Layer 3 of a small transformer language model trained on English Wikipedia (21 layers, counted from 0, width 128).
A neuron's activation on a vector x is squared ReLU(weights . x), where the dot is the dot product.

Input weights of the MLP neurons that the questions are about. A number n stands for (n - 128) times 0.0053.
n27: 72, 88, 152, 125, 156, 125, 99, 107, 175, 123, 143, 107, 150, 113, 161, 117, 134, 72, 161, 69, 177, 148, 180, 79, 184, 166, 157, 94, 97, 149, 68, 117, 128, 121, 158, 115, 145, 112, 121, 90, 133, 147, 249, 167, 54, 171, 71, 192, 98, 139, 176, 117, 149, 112, 73, 112, 118, 71, 176, 146, 160, 127, 74, 138, 122, 79, 153, 135, 101, 79, 72, 32, 153, 114, 191, 75, 125, 70, 192, 87, 130, 61, 170, 159, 123, 104, 100, 172, 83, 69, 96, 123, 164, 107, 100, 106, 136, 174, 127, 124, 151, 138, 61, 125, 132, 137, 135, 102, 132, 121, 96, 131, 37, 144, 145, 94, 62, 166, 172, 96, 140, 104, 130, 183, 178, 94, 118, 132
n45: 90, 186, 76, 69, 191, 89, 153, 136, 128, 155, 111, 109, 42, 120, 151, 149, 133, 167, 121, 126, 197, 99, 80, 99, 129, 122, 129, 158, 88, 131, 93, 122, 110, 96, 159, 131, 152, 87, 147, 102, 100, 210, 150, 99, 133, 163, 84, 60, 160, 121, 106, 124, 116, 131, 189, 100, 92, 107, 151, 107, 127, 132, 82, 179, 48, 99, 182, 136, 78, 146, 165, 91, 105, 88, 148, 105, 160, 64, 165, 110, 195, 84, 157, 117, 131, 118, 97, 117, 162, 84, 118, 132, 188, 108, 97, 139, 130, 86, 148, 132, 137, 85, 106, 145, 120, 132, 88, 118, 156, 133, 69, 121, 142, 108, 120, 131, 159, 145, 55, 81, 96, 104, 139, 138, 186, 182, 163, 135
n107: 107, 199, 110, 83, 113, 170, 141, 180, 110, 107, 121, 130, 97, 68, 89, 126, 142, 121, 233, 181, 108, 135, 175, 152, 169, 196, 179, 120, 122, 127, 37, 91, 99, 155, 109, 116, 47, 93, 167, 90, 120, 139, 128, 154, 201, 173, 136, 168, 99, 124, 191, 191, 55, 176, 106, 148, 180, 167, 103, 174, 127, 175, 156, 114, 113, 168, 166, 139, 184, 136, 61, 121, 79, 109, 90, 119, 199, 143, 148, 115, 106, 110, 147, 116, 80, 141, 103, 113, 31, 147, 122, 49, 134, 112, 172, 135, 126, 122, 105, 113, 132, 91, 98, 162, 186, 128, 91, 98, 89, 149, 83, 93, 114, 136, 187, 166, 166, 113, 163, 82, 95, 162, 112, 154, 154, 122, 128, 195
n126: 126, 111, 149, 125, 84, 107, 135, 94, 98, 131, 175, 126, 129, 42, 166, 152, 123, 104, 168, 81, 116, 150, 137, 96, 96, 151, 154, 146, 170, 151, 153, 100, 104, 206, 90, 126, 125, 133, 171, 159, 79, 144, 161, 171, 118, 84, 112, 131, 145, 80, 162, 186, 96, 177, 58, 98, 167, 106, 109, 144, 55, 104, 95, 173, 139, 120, 128, 177, 123, 112, 160, 156, 149, 86, 173, 138, 130, 90, 99, 125, 128, 118, 99, 57, 60, 127, 55, 151, 65, 171, 185, 119, 109, 99, 134, 179, 109, 106, 95, 117, 109, 108, 149, 147, 149, 124, 100, 176, 96, 92, 66, 77, 124, 104, 95, 148, 141, 100, 146, 114, 51, 118, 68, 142, 142, 101, 112, 113
n194: 177, 93, 194, 110, 86, 186, 103, 117, 163, 115, 103, 157, 92, 146, 86, 118, 133, 76, 105, 107, 143, 135, 138, 112, 168, 75, 148, 157, 116, 91, 167, 121, 106, 187, 108, 79, 162, 163, 118, 115, 169, 114, 108, 96, 128, 73, 62, 118, 109, 79, 122, 124, 75, 170, 164, 175, 63, 135, 71, 129, 150, 96, 85, 163, 98, 105, 169, 72, 124, 148, 129, 126, 154, 71, 116, 155, 129, 167, 121, 147, 128, 128, 125, 114, 142, 55, 140, 146, 184, 137, 121, 121, 88, 146, 46, 147, 105, 93, 144, 116, 103, 103, 108, 144, 141, 125, 182, 100, 178, 139, 190, 127, 80, 109, 128, 63, 155, 112, 171, 126, 81, 96, 113, 146, 117, 144, 148, 128
n245: 98, 100, 122, 148, 70, 178, 73, 102, 98, 106, 156, 118, 154, 55, 160, 66, 201, 186, 148, 76, 94, 191, 57, 95, 155, 110, 71, 130, 166, 85, 147, 103, 97, 70, 213, 105, 115, 134, 133, 122, 40, 120, 145, 195, 224, 144, 129, 124, 111, 123, 134, 165, 132, 194, 79, 64, 106, 127, 124, 75, 89, 113, 148, 98, 122, 143, 110, 100, 76, 170, 92, 83, 199, 60, 145, 97, 127, 119, 117, 107, 106, 155, 160, 104, 112, 113, 141, 112, 175, 142, 143, 81, 79, 174, 148, 119, 114, 213, 107, 123, 100, 153, 67, 98, 140, 86, 118, 179, 137, 115, 142, 47, 227, 115, 166, 114, 121, 158, 110, 83, 30, 138, 109, 21, 108, 127, 91, 107
n300: 115, 171, 160, 121, 160, 144, 76, 155, 116, 186, 80, 140, 81, 118, 146, 142, 125, 76, 146, 102, 99, 172, 186, 98, 119, 160, 93, 135, 127, 97, 164, 153, 114, 110, 162, 129, 102, 96, 143, 102, 151, 171, 98, 120, 152, 78, 109, 94, 143, 157, 176, 134, 134, 85, 173, 136, 167, 135, 50, 137, 132, 167, 188, 134, 134, 51, 125, 65, 172, 129, 98, 51, 166, 180, 183, 123, 83, 186, 103, 81, 122, 155, 173, 115, 86, 135, 85, 202, 17, 154, 90, 114, 91, 101, 60, 119, 152, 49, 80, 90, 64, 155, 140, 88, 126, 85, 84, 113, 71, 118, 102, 91, 130, 156, 186, 142, 162, 156, 147, 95, 108, 74, 135, 34, 119, 155, 117, 178
n306: 144, 157, 157, 160, 137, 149, 114, 124, 116, 159, 89, 145, 110, 146, 59, 85, 128, 133, 63, 105, 123, 119, 149, 162, 140, 115, 123, 180, 177, 117, 126, 127, 154, 120, 162, 63, 177, 163, 142, 91, 119, 119, 164, 151, 119, 154, 126, 225, 143, 182, 96, 59, 136, 68, 70, 102, 235, 111, 103, 98, 170, 118, 25, 87, 150, 114, 125, 141, 140, 141, 150, 97, 126, 153, 100, 133, 128, 154, 69, 149, 137, 155, 166, 143, 74, 145, 103, 158, 142, 63, 86, 128, 127, 145, 57, 104, 130, 130, 120, 139, 170, 176, 141, 164, 173, 97, 115, 55, 121, 108, 107, 137, 167, 126, 152, 95, 111, 134, 168, 245, 125, 142, 111, 109, 71, 144, 129, 155
n342: 125, 121, 99, 196, 164, 98, 127, 104, 107, 138, 152, 107, 163, 102, 173, 162, 131, 159, 154, 100, 89, 82, 142, 92, 181, 124, 65, 85, 100, 136, 101, 118, 163, 171, 105, 144, 99, 155, 122, 134, 126, 200, 131, 147, 129, 110, 64, 104, 90, 75, 112, 183, 137, 137, 107, 177, 136, 100, 162, 142, 79, 199, 149, 145, 196, 149, 104, 160, 155, 135, 191, 122, 136, 128, 149, 191, 133, 144, 121, 139, 135, 146, 121, 154, 123, 185, 118, 113, 166, 98, 147, 155, 126, 94, 136, 134, 179, 161, 152, 167, 119, 110, 89, 101, 166, 132, 131, 116, 132, 92, 122, 94, 125, 114, 92, 135, 147, 132, 121, 162, 121, 167, 178, 159, 146, 110, 112, 162
n352: 124, 85, 168, 105, 76, 131, 143, 148, 104, 141, 64, 151, 112, 174, 147, 156, 95, 154, 105, 136, 75, 111, 138, 91, 166, 94, 188, 131, 120, 105, 126, 153, 159, 169, 141, 91, 84, 131, 92, 106, 109, 67, 161, 117, 98, 88, 137, 193, 62, 94, 97, 146, 89, 95, 163, 125, 50, 150, 126, 79, 160, 111, 120, 98, 100, 153, 162, 148, 118, 211, 205, 144, 89, 133, 128, 119, 114, 118, 200, 197, 147, 115, 127, 110, 76, 133, 111, 117, 62, 151, 42, 112, 179, 143, 133, 151, 170, 131, 49, 112, 68, 128, 122, 188, 153, 140, 184, 98, 166, 100, 31, 180, 175, 153, 77, 138, 142, 200, 106, 107, 110, 157, 131, 111, 119, 115, 220, 127
n354: 155, 147, 164, 114, 176, 91, 192, 137, 108, 143, 54, 143, 141, 157, 142, 96, 117, 170, 170, 181, 79, 142, 139, 126, 195, 94, 118, 193, 142, 94, 153, 189, 141, 128, 120, 77, 164, 202, 64, 159, 146, 86, 104, 143, 160, 178, 69, 128, 169, 113, 100, 152, 126, 110, 125, 142, 110, 106, 137, 100, 130, 142, 163, 132, 77, 108, 121, 141, 121, 107, 156, 146, 118, 220, 118, 45, 196, 120, 162, 112, 117, 77, 100, 187, 78, 59, 131, 120, 89, 180, 48, 150, 195, 62, 103, 121, 133, 125, 120, 134, 87, 76, 75, 116, 152, 97, 158, 79, 128, 98, 120, 105, 81, 81, 107, 79, 143, 134, 165, 117, 99, 151, 164, 144, 162, 106, 129, 165
n364: 158, 152, 112, 162, 128, 159, 100, 45, 142, 85, 146, 108, 159, 173, 110, 140, 87, 114, 158, 129, 109, 91, 88, 192, 103, 155, 162, 86, 134, 148, 130, 128, 88, 159, 194, 149, 129, 116, 113, 113, 166, 148, 137, 61, 140, 137, 107, 138, 152, 91, 82, 60, 131, 152, 106, 132, 127, 144, 64, 141, 171, 147, 108, 192, 126, 104, 149, 82, 174, 132, 181, 104, 94, 91, 171, 106, 152, 150, 77, 123, 92, 196, 120, 148, 185, 124, 139, 155, 111, 82, 116, 72, 81, 117, 131, 145, 148, 137, 99, 117, 174, 127, 125, 148, 97, 133, 151, 182, 101, 91, 61, 159, 131, 131, 122, 169, 110, 176, 72, 201, 88, 70, 121, 104, 82, 72, 100, 132
n394: 85, 101, 141, 169, 142, 150, 80, 104, 30, 125, 99, 126, 93, 82, 115, 37, 210, 160, 76, 115, 106, 178, 80, 111, 127, 79, 79, 167, 115, 111, 114, 129, 68, 79, 82, 147, 160, 159, 85, 165, 138, 206, 109, 149, 137, 121, 106, 122, 126, 141, 99, 124, 84, 178, 137, 176, 151, 148, 91, 90, 147, 165, 162, 194, 129, 82, 194, 102, 135, 83, 138, 120, 113, 106, 111, 60, 137, 133, 77, 197, 182, 135, 54, 132, 104, 97, 109, 187, 141, 105, 118, 106, 111, 192, 117, 126, 101, 160, 134, 169, 87, 98, 120, 138, 97, 125, 131, 112, 141, 156, 87, 147, 88, 134, 116, 95, 95, 82, 138, 193, 106, 135, 77, 157, 118, 84, 67, 163
n433: 158, 125, 137, 88, 90, 158, 131, 128, 105, 207, 164, 92, 114, 128, 120, 149, 150, 157, 85, 80, 94, 77, 178, 139, 118, 104, 36, 131, 162, 131, 128, 97, 181, 150, 91, 160, 193, 137, 151, 171, 165, 139, 145, 129, 62, 128, 127, 142, 99, 116, 124, 97, 122, 121, 101, 122, 117, 47, 116, 149, 175, 169, 142, 120, 100, 116, 134, 88, 72, 160, 103, 115, 121, 133, 97, 138, 203, 132, 123, 130, 160, 172, 105, 87, 75, 86, 131, 125, 165, 142, 213, 140, 108, 207, 100, 82, 142, 165, 67, 132, 134, 156, 99, 121, 105, 169, 120, 140, 157, 155, 131, 114, 128, 146, 126, 133, 116, 125, 62, 109, 168, 100, 194, 149, 106, 130, 144, 174
n434: 84, 151, 134, 190, 133, 108, 125, 154, 162, 182, 129, 114, 155, 180, 149, 123, 96, 141, 140, 147, 134, 159, 86, 162, 136, 88, 88, 149, 130, 122, 91, 138, 126, 146, 127, 134, 92, 152, 66, 133, 103, 152, 141, 124, 166, 130, 109, 143, 71, 187, 175, 101, 165, 144, 197, 138, 106, 134, 123, 115, 102, 151, 157, 94, 148, 161, 204, 77, 112, 148, 102, 146, 76, 149, 120, 165, 132, 175, 144, 112, 92, 215, 149, 159, 160, 95, 176, 92, 162, 82, 86, 89, 93, 164, 202, 130, 71, 172, 112, 164, 162, 149, 110, 115, 170, 122, 83, 106, 126, 120, 138, 128, 110, 140, 91, 103, 136, 134, 119, 160, 147, 169, 136, 145, 123, 126, 129, 177
n447: 108, 96, 80, 148, 124, 121, 178, 136, 173, 105, 151, 137, 171, 173, 97, 57, 147, 118, 140, 140, 78, 101, 110, 58, 134, 161, 119, 99, 127, 138, 165, 72, 181, 158, 75, 117, 180, 93, 127, 138, 138, 164, 189, 147, 176, 133, 134, 148, 114, 160, 158, 112, 156, 174, 131, 129, 144, 111, 165, 130, 141, 138, 151, 140, 181, 150, 110, 68, 157, 145, 110, 77, 130, 183, 108, 136, 143, 176, 194, 127, 84, 174, 198, 127, 123, 179, 112, 136, 118, 92, 162, 118, 130, 164, 133, 112, 127, 99, 189, 134, 203, 92, 125, 135, 105, 150, 141, 114, 164, 127, 167, 116, 127, 66, 138, 54, 183, 109, 138, 178, 93, 103, 161, 111, 102, 116, 132, 117
n482: 156, 65, 75, 86, 106, 147, 90, 52, 105, 174, 111, 122, 198, 133, 208, 117, 157, 116, 105, 149, 80, 106, 151, 128, 93, 171, 226, 128, 114, 96, 173, 160, 141, 123, 166, 189, 154, 142, 138, 156, 151, 122, 116, 96, 157, 199, 119, 101, 169, 129, 193, 126, 192, 97, 120, 74, 158, 114, 81, 192, 114, 170, 120, 120, 121, 123, 176, 140, 102, 66, 190, 75, 106, 107, 98, 161, 72, 96, 122, 154, 173, 107, 179, 82, 183, 112, 167, 77, 91, 137, 113, 92, 171, 100, 139, 93, 168, 85, 156, 167, 138, 118, 32, 124, 179, 117, 119, 125, 126, 166, 143, 113, 127, 129, 158, 166, 128, 155, 215, 115, 175, 189, 86, 123, 79, 191, 112, 196
n489: 76, 95, 98, 143, 152, 162, 118, 153, 103, 133, 158, 120, 139, 146, 148, 127, 120, 207, 124, 98, 90, 187, 126, 164, 132, 147, 134, 63, 97, 115, 170, 150, 102, 119, 106, 101, 100, 35, 116, 93, 122, 205, 134, 93, 146, 114, 112, 47, 90, 117, 187, 121, 86, 214, 153, 82, 114, 114, 108, 190, 127, 82, 142, 155, 118, 186, 169, 151, 138, 66, 123, 106, 104, 138, 154, 59, 131, 96, 158, 115, 146, 94, 100, 140, 173, 76, 124, 78, 125, 162, 180, 73, 108, 118, 113, 112, 135, 67, 137, 163, 52, 116, 161, 87, 131, 133, 124, 82, 145, 158, 88, 103, 203, 155, 148, 133, 122, 102, 122, 102, 91, 139, 52, 99, 153, 88, 122, 73

Each question shows a token from some text and the vector x that enters the MLP there. A number n stands for (n - 128) times 0.034.

":": 86, 122, 105, 144, 145, 75, 130, 126, 88, 128, 143, 155, 120, 144, 136, 147, 128, 115, 124, 122, 167, 175, 105, 141, 101, 123, 142, 138, 132, 150, 99, 113, 121, 107, 128, 100, 117, 126, 145, 85, 123, 110, 108, 121, 133, 74, 132, 143, 99, 145, 96, 139, 135, 95, 95, 143, 132, 192, 122, 194, 106, 142, 134, 154, 165, 159, 103, 142, 137, 161, 133, 151, 141, 152, 102, 123, 96, 159, 100, 145, 114, 123, 123, 107, 159, 131, 173, 155, 141, 135, 130, 138, 122, 101, 91, 119, 132, 118, 158, 118, 97, 112, 185, 110, 108, 128, 116, 210, 138, 152, 109, 148, 169, 103, 162, 122, 104, 56, 127, 93, 174, 129, 114, 176, 138, 149, 131, 146
The neuron with the highest activation: n489

" t": 123, 122, 122, 120, 122, 135, 160, 113, 116, 119, 120, 179, 134, 144, 152, 161, 121, 110, 116, 167, 169, 139, 111, 184, 82, 129, 138, 96, 160, 139, 113, 112, 120, 90, 143, 73, 120, 156, 106, 114, 158, 117, 127, 120, 166, 99, 133, 110, 90, 122, 107, 126, 112, 80, 128, 147, 103, 169, 106, 166, 144, 112, 127, 115, 161, 131, 94, 141, 145, 124, 122, 149, 129, 148, 124, 113, 161, 111, 106, 77, 142, 134, 96, 140, 137, 115, 152, 127, 153, 132, 126, 145, 117, 94, 160, 132, 125, 139, 179, 79, 143, 148, 106, 131, 139, 147, 104, 131, 180, 123, 126, 161, 170, 92, 155, 111, 150, 99, 145, 106, 156, 142, 123, 141, 139, 107, 155, 120
The neuron with the highest activation: n354

"ow": 111, 132, 115, 123, 121, 119, 164, 136, 127, 132, 126, 91, 128, 159, 136, 140, 120, 110, 111, 124, 135, 166, 149, 149, 73, 105, 76, 115, 143, 164, 75, 132, 142, 118, 112, 132, 146, 157, 129, 154, 156, 115, 156, 114, 86, 106, 122, 136, 120, 118, 119, 133, 126, 89, 98, 138, 137, 130, 134, 152, 147, 121, 126, 99, 160, 152, 116, 123, 187, 205, 109, 131, 156, 125, 107, 116, 126, 117, 108, 123, 141, 101, 123, 110, 109, 133, 145, 147, 119, 149, 157, 113, 124, 129, 107, 111, 102, 158, 131, 56, 150, 175, 146, 126, 114, 126, 156, 187, 151, 154, 96, 159, 168, 107, 135, 129, 146, 75, 123, 69, 223, 142, 134, 152, 138, 110, 110, 138
Which neuron fires most, and how strongly? n433, at about 27

"les": 120, 127, 116, 133, 126, 141, 174, 101, 122, 110, 135, 148, 123, 192, 131, 178, 154, 128, 112, 99, 188, 182, 94, 125, 107, 116, 114, 108, 151, 113, 144, 101, 137, 142, 116, 147, 116, 142, 117, 117, 106, 132, 144, 127, 123, 126, 184, 109, 129, 132, 142, 161, 127, 84, 98, 154, 142, 157, 183, 162, 102, 127, 104, 145, 158, 134, 82, 112, 160, 164, 97, 120, 150, 147, 114, 83, 92, 139, 98, 145, 143, 81, 118, 102, 164, 132, 170, 162, 119, 134, 112, 101, 132, 121, 122, 107, 111, 143, 148, 73, 147, 139, 120, 111, 102, 114, 137, 164, 149, 136, 122, 135, 189, 115, 126, 113, 128, 65, 138, 87, 188, 178, 96, 142, 134, 136, 100, 145
Which neuron fires most, and how strongly? n245, at about 0.38

" l": 120, 135, 96, 148, 127, 143, 166, 102, 122, 131, 128, 176, 120, 167, 155, 148, 94, 114, 121, 145, 179, 108, 105, 162, 82, 138, 123, 117, 143, 135, 165, 97, 114, 94, 140, 101, 87, 160, 93, 128, 123, 145, 168, 145, 137, 70, 155, 108, 78, 123, 117, 159, 96, 105, 104, 192, 116, 173, 94, 142, 122, 112, 113, 132, 129, 125, 101, 142, 139, 145, 141, 137, 131, 165, 106, 79, 137, 136, 133, 119, 108, 128, 121, 122, 149, 129, 147, 128, 158, 136, 103, 124, 147, 125, 135, 119, 118, 137, 155, 118, 132, 148, 161, 128, 114, 129, 111, 147, 157, 139, 132, 175, 139, 98, 144, 149, 153, 80, 156, 113, 184, 136, 93, 127, 110, 121, 114, 121
Which three neurons fire most, strongest first? n434, n489, n364

"|": 103, 102, 110, 130, 104, 163, 157, 118, 88, 141, 143, 140, 113, 125, 130, 161, 118, 88, 120, 145, 174, 135, 78, 155, 124, 133, 108, 135, 157, 134, 88, 137, 134, 105, 166, 110, 146, 160, 100, 118, 132, 97, 125, 108, 140, 82, 112, 124, 129, 163, 137, 169, 139, 103, 89, 138, 116, 151, 122, 136, 112, 127, 134, 127, 145, 162, 108, 152, 160, 147, 143, 128, 151, 159, 140, 110, 123, 122, 159, 134, 116, 118, 125, 120, 166, 115, 183, 145, 127, 141, 128, 144, 124, 89, 90, 93, 164, 143, 168, 127, 91, 121, 150, 140, 137, 105, 115, 170, 151, 133, 110, 120, 106, 99, 133, 110, 115, 53, 118, 107, 220, 138, 140, 118, 171, 137, 120, 144
Which neuron fires most, and how strongly? n354, at about 1.4

" Pal": 74, 133, 94, 135, 161, 136, 124, 90, 134, 141, 93, 131, 138, 114, 118, 112, 118, 85, 130, 103, 180, 181, 134, 115, 103, 109, 143, 139, 167, 124, 158, 115, 143, 127, 150, 144, 110, 186, 127, 148, 103, 129, 179, 129, 90, 69, 125, 136, 117, 122, 99, 171, 120, 97, 118, 116, 147, 123, 136, 167, 114, 138, 154, 118, 151, 121, 146, 161, 151, 108, 133, 140, 142, 145, 110, 110, 122, 112, 116, 117, 100, 98, 107, 134, 133, 113, 132, 137, 142, 144, 132, 140, 119, 147, 105, 127, 126, 156, 174, 133, 126, 136, 139, 126, 96, 138, 122, 151, 178, 127, 116, 184, 140, 92, 121, 172, 144, 65, 126, 127, 192, 114, 154, 118, 99, 127, 128, 106
Which neuron fires most, and how strongly? n394, at about 1.6

"cl": 107, 165, 107, 142, 137, 110, 140, 130, 118, 127, 131, 105, 137, 166, 137, 163, 115, 121, 106, 130, 141, 119, 124, 170, 75, 94, 144, 143, 162, 134, 146, 120, 136, 108, 140, 104, 135, 164, 153, 110, 117, 86, 146, 154, 121, 96, 152, 135, 133, 119, 110, 162, 135, 65, 75, 141, 151, 166, 131, 127, 143, 138, 131, 115, 115, 161, 98, 118, 174, 137, 100, 163, 181, 143, 91, 82, 133, 126, 111, 116, 116, 89, 97, 139, 127, 148, 120, 132, 133, 114, 162, 103, 144, 141, 119, 96, 107, 172, 167, 117, 150, 144, 147, 105, 133, 99, 118, 111, 154, 153, 90, 144, 150, 104, 135, 113, 156, 79, 148, 150, 209, 125, 146, 118, 143, 137, 82, 98
The neuron with the highest activation: n306

" he": 112, 133, 129, 82, 140, 123, 137, 151, 148, 119, 117, 170, 129, 151, 166, 148, 156, 130, 122, 133, 173, 123, 135, 144, 104, 163, 114, 133, 160, 129, 130, 117, 123, 109, 146, 97, 100, 146, 121, 137, 143, 153, 148, 141, 102, 59, 115, 142, 96, 135, 130, 139, 131, 58, 107, 155, 130, 168, 118, 146, 97, 136, 112, 91, 163, 146, 128, 165, 160, 142, 102, 142, 159, 136, 122, 108, 113, 139, 111, 81, 141, 98, 132, 114, 177, 127, 144, 152, 142, 132, 133, 101, 115, 93, 102, 125, 123, 146, 125, 74, 131, 140, 166, 106, 128, 139, 122, 151, 138, 132, 83, 163, 145, 104, 177, 152, 152, 31, 153, 99, 125, 133, 147, 94, 153, 127, 83, 124
The neuron with the highest activation: n300

" b": 125, 114, 115, 144, 128, 125, 125, 96, 141, 125, 138, 161, 150, 156, 122, 177, 125, 112, 141, 141, 168, 122, 82, 197, 98, 117, 145, 92, 181, 115, 136, 124, 133, 96, 165, 97, 116, 127, 139, 142, 127, 150, 114, 117, 141, 80, 117, 123, 108, 105, 97, 143, 151, 110, 109, 133, 117, 186, 84, 131, 122, 119, 106, 123, 191, 113, 115, 157, 157, 169, 108, 148, 130, 138, 101, 110, 140, 162, 105, 70, 98, 127, 103, 140, 156, 116, 161, 123, 147, 119, 139, 90, 145, 118, 164, 137, 151, 152, 157, 67, 116, 138, 140, 116, 130, 133, 116, 147, 136, 122, 88, 152, 163, 136, 162, 145, 155, 94, 134, 99, 156, 140, 135, 136, 109, 115, 133, 127
Which neuron fires most, and how strongly? n364, at about 19

" G": 86, 129, 107, 128, 111, 110, 140, 112, 99, 119, 129, 144, 108, 119, 127, 152, 146, 71, 143, 171, 139, 155, 122, 154, 124, 114, 155, 73, 134, 114, 123, 107, 147, 89, 190, 115, 98, 141, 143, 107, 146, 180, 128, 103, 99, 106, 126, 144, 79, 114, 119, 127, 142, 126, 118, 149, 119, 175, 118, 140, 117, 140, 125, 112, 139, 129, 115, 160, 151, 153, 144, 132, 163, 192, 107, 119, 112, 120, 147, 106, 146, 103, 116, 129, 128, 96, 157, 144, 146, 118, 153, 91, 125, 120, 149, 177, 125, 175, 158, 130, 149, 132, 149, 133, 117, 116, 134, 156, 145, 117, 113, 138, 130, 91, 144, 116, 103, 36, 126, 98, 174, 148, 157, 142, 130, 143, 147, 118
Which three neurons fire most, strongest first? n107, n342, n27

" An": 107, 113, 85, 147, 145, 130, 148, 108, 118, 147, 151, 146, 110, 122, 156, 137, 119, 128, 130, 142, 164, 161, 143, 136, 110, 101, 114, 99, 122, 94, 152, 120, 107, 117, 173, 112, 107, 175, 115, 131, 139, 131, 149, 125, 107, 83, 117, 141, 112, 134, 107, 150, 132, 110, 122, 154, 143, 144, 101, 151, 96, 143, 156, 112, 143, 133, 140, 149, 185, 123, 131, 173, 186, 144, 99, 112, 86, 163, 103, 126, 123, 81, 85, 135, 139, 119, 150, 163, 132, 108, 139, 77, 116, 116, 100, 114, 119, 162, 178, 180, 118, 134, 127, 132, 116, 120, 129, 178, 150, 123, 114, 176, 128, 114, 148, 154, 133, 56, 124, 107, 169, 112, 138, 150, 121, 128, 119, 110
Which two neurons fire most, strongest first? n394, n342

"om": 109, 147, 107, 167, 151, 162, 160, 127, 131, 125, 145, 104, 120, 151, 148, 129, 121, 114, 141, 130, 147, 156, 133, 153, 107, 93, 118, 106, 130, 154, 99, 129, 123, 111, 140, 140, 103, 167, 116, 118, 131, 102, 175, 115, 116, 105, 152, 94, 115, 123, 127, 134, 130, 100, 102, 146, 91, 155, 148, 160, 116, 116, 130, 133, 141, 139, 102, 117, 178, 172, 123, 142, 174, 111, 114, 98, 110, 112, 116, 148, 95, 107, 101, 124, 119, 167, 178, 140, 126, 130, 136, 130, 130, 132, 151, 124, 148, 122, 159, 133, 129, 158, 146, 123, 104, 122, 91, 179, 163, 126, 141, 144, 122, 45, 120, 150, 157, 94, 117, 74, 224, 118, 157, 150, 140, 133, 88, 97
The neuron with the highest activation: n342

"ust": 143, 151, 95, 99, 138, 143, 118, 117, 156, 154, 118, 114, 138, 141, 124, 163, 123, 116, 110, 137, 146, 162, 84, 119, 103, 117, 126, 138, 150, 146, 90, 106, 129, 115, 111, 147, 130, 145, 136, 138, 149, 83, 130, 120, 94, 83, 170, 135, 135, 107, 115, 142, 115, 91, 54, 113, 126, 160, 168, 154, 121, 151, 122, 73, 176, 183, 136, 129, 154, 169, 131, 131, 166, 156, 101, 89, 112, 100, 122, 92, 133, 94, 114, 114, 131, 142, 151, 139, 138, 144, 182, 111, 111, 125, 117, 112, 107, 131, 145, 76, 137, 149, 120, 109, 116, 148, 133, 121, 142, 150, 107, 170, 160, 137, 141, 128, 171, 118, 117, 104, 220, 157, 139, 148, 151, 137, 100, 117
Which neuron fires most, and how strongly? n433, at about 4.7

" remain": 105, 145, 132, 88, 114, 140, 159, 136, 145, 136, 149, 116, 139, 127, 146, 152, 115, 83, 97, 118, 131, 133, 118, 146, 111, 130, 99, 137, 147, 124, 117, 119, 114, 134, 144, 76, 142, 128, 134, 131, 104, 99, 156, 137, 149, 45, 105, 109, 128, 75, 113, 130, 157, 97, 129, 135, 127, 149, 119, 123, 138, 106, 113, 112, 136, 158, 75, 149, 175, 173, 90, 148, 138, 125, 93, 88, 129, 137, 128, 122, 136, 110, 113, 134, 156, 155, 190, 126, 136, 177, 162, 104, 111, 136, 96, 116, 127, 150, 176, 156, 135, 143, 165, 125, 137, 111, 148, 140, 181, 122, 95, 158, 149, 116, 166, 117, 154, 83, 134, 127, 174, 125, 128, 138, 112, 139, 111, 134
Which neuron fires most, and how strongly? n194, at about 2.2

" such": 110, 177, 89, 109, 160, 110, 142, 155, 129, 129, 118, 140, 129, 157, 184, 151, 108, 162, 140, 134, 136, 124, 86, 111, 107, 145, 149, 155, 142, 126, 125, 102, 145, 100, 141, 126, 117, 144, 129, 101, 130, 77, 162, 133, 116, 89, 166, 86, 123, 119, 116, 108, 118, 89, 153, 127, 120, 133, 125, 140, 127, 139, 92, 166, 113, 130, 134, 176, 109, 150, 138, 123, 141, 106, 137, 89, 111, 117, 148, 101, 129, 110, 143, 124, 152, 136, 146, 125, 182, 108, 141, 132, 129, 114, 118, 118, 91, 122, 163, 146, 123, 110, 141, 125, 120, 131, 124, 138, 157, 139, 82, 159, 159, 103, 90, 141, 173, 73, 115, 89, 191, 134, 155, 153, 160, 140, 119, 123
The neuron with the highest activation: n45

"5": 96, 153, 99, 147, 125, 104, 130, 151, 123, 126, 131, 157, 121, 174, 118, 162, 131, 125, 138, 142, 173, 163, 121, 123, 95, 103, 117, 79, 152, 139, 137, 118, 149, 106, 185, 110, 170, 137, 103, 96, 130, 111, 99, 136, 117, 119, 136, 139, 108, 114, 122, 127, 121, 132, 104, 150, 122, 167, 141, 127, 136, 120, 107, 145, 166, 151, 98, 155, 184, 147, 135, 179, 160, 138, 99, 158, 93, 126, 139, 127, 150, 90, 114, 117, 155, 142, 167, 141, 129, 125, 148, 107, 123, 117, 133, 117, 103, 180, 173, 88, 113, 116, 149, 146, 120, 72, 104, 141, 152, 135, 116, 189, 161, 48, 133, 112, 138, 65, 125, 94, 166, 124, 123, 137, 98, 113, 106, 138
The neuron with the highest activation: n447

" R": 149, 137, 94, 109, 127, 146, 155, 104, 68, 126, 132, 140, 116, 183, 164, 159, 130, 66, 157, 96, 139, 161, 133, 152, 71, 106, 145, 105, 134, 114, 110, 109, 155, 102, 171, 120, 125, 156, 133, 128, 143, 119, 126, 128, 137, 107, 134, 131, 70, 112, 105, 115, 106, 116, 135, 112, 140, 150, 106, 136, 124, 110, 140, 159, 157, 114, 144, 144, 179, 137, 124, 122, 163, 164, 102, 113, 113, 140, 119, 139, 127, 116, 113, 124, 129, 115, 141, 163, 137, 110, 105, 154, 144, 115, 124, 105, 150, 142, 158, 124, 182, 144, 178, 126, 99, 133, 126, 205, 153, 128, 110, 154, 136, 107, 116, 136, 134, 68, 129, 94, 204, 151, 110, 130, 136, 120, 123, 97
Which neuron fires most, and how strongly? n364, at about 2.3

"ont": 117, 143, 126, 92, 125, 123, 119, 134, 144, 154, 114, 139, 137, 174, 134, 160, 114, 127, 118, 171, 134, 189, 109, 136, 106, 111, 120, 134, 139, 130, 94, 120, 131, 107, 147, 164, 105, 125, 127, 114, 154, 105, 126, 112, 126, 79, 190, 134, 129, 139, 132, 179, 119, 54, 75, 186, 132, 169, 148, 160, 109, 110, 134, 98, 158, 150, 112, 123, 164, 145, 143, 148, 168, 132, 98, 85, 129, 111, 139, 103, 125, 100, 98, 116, 113, 142, 138, 149, 132, 141, 114, 129, 97, 112, 105, 123, 149, 139, 145, 77, 152, 151, 115, 101, 115, 146, 106, 128, 160, 159, 120, 177, 145, 85, 131, 127, 143, 132, 108, 91, 170, 135, 144, 160, 130, 140, 111, 110
The neuron with the highest activation: n352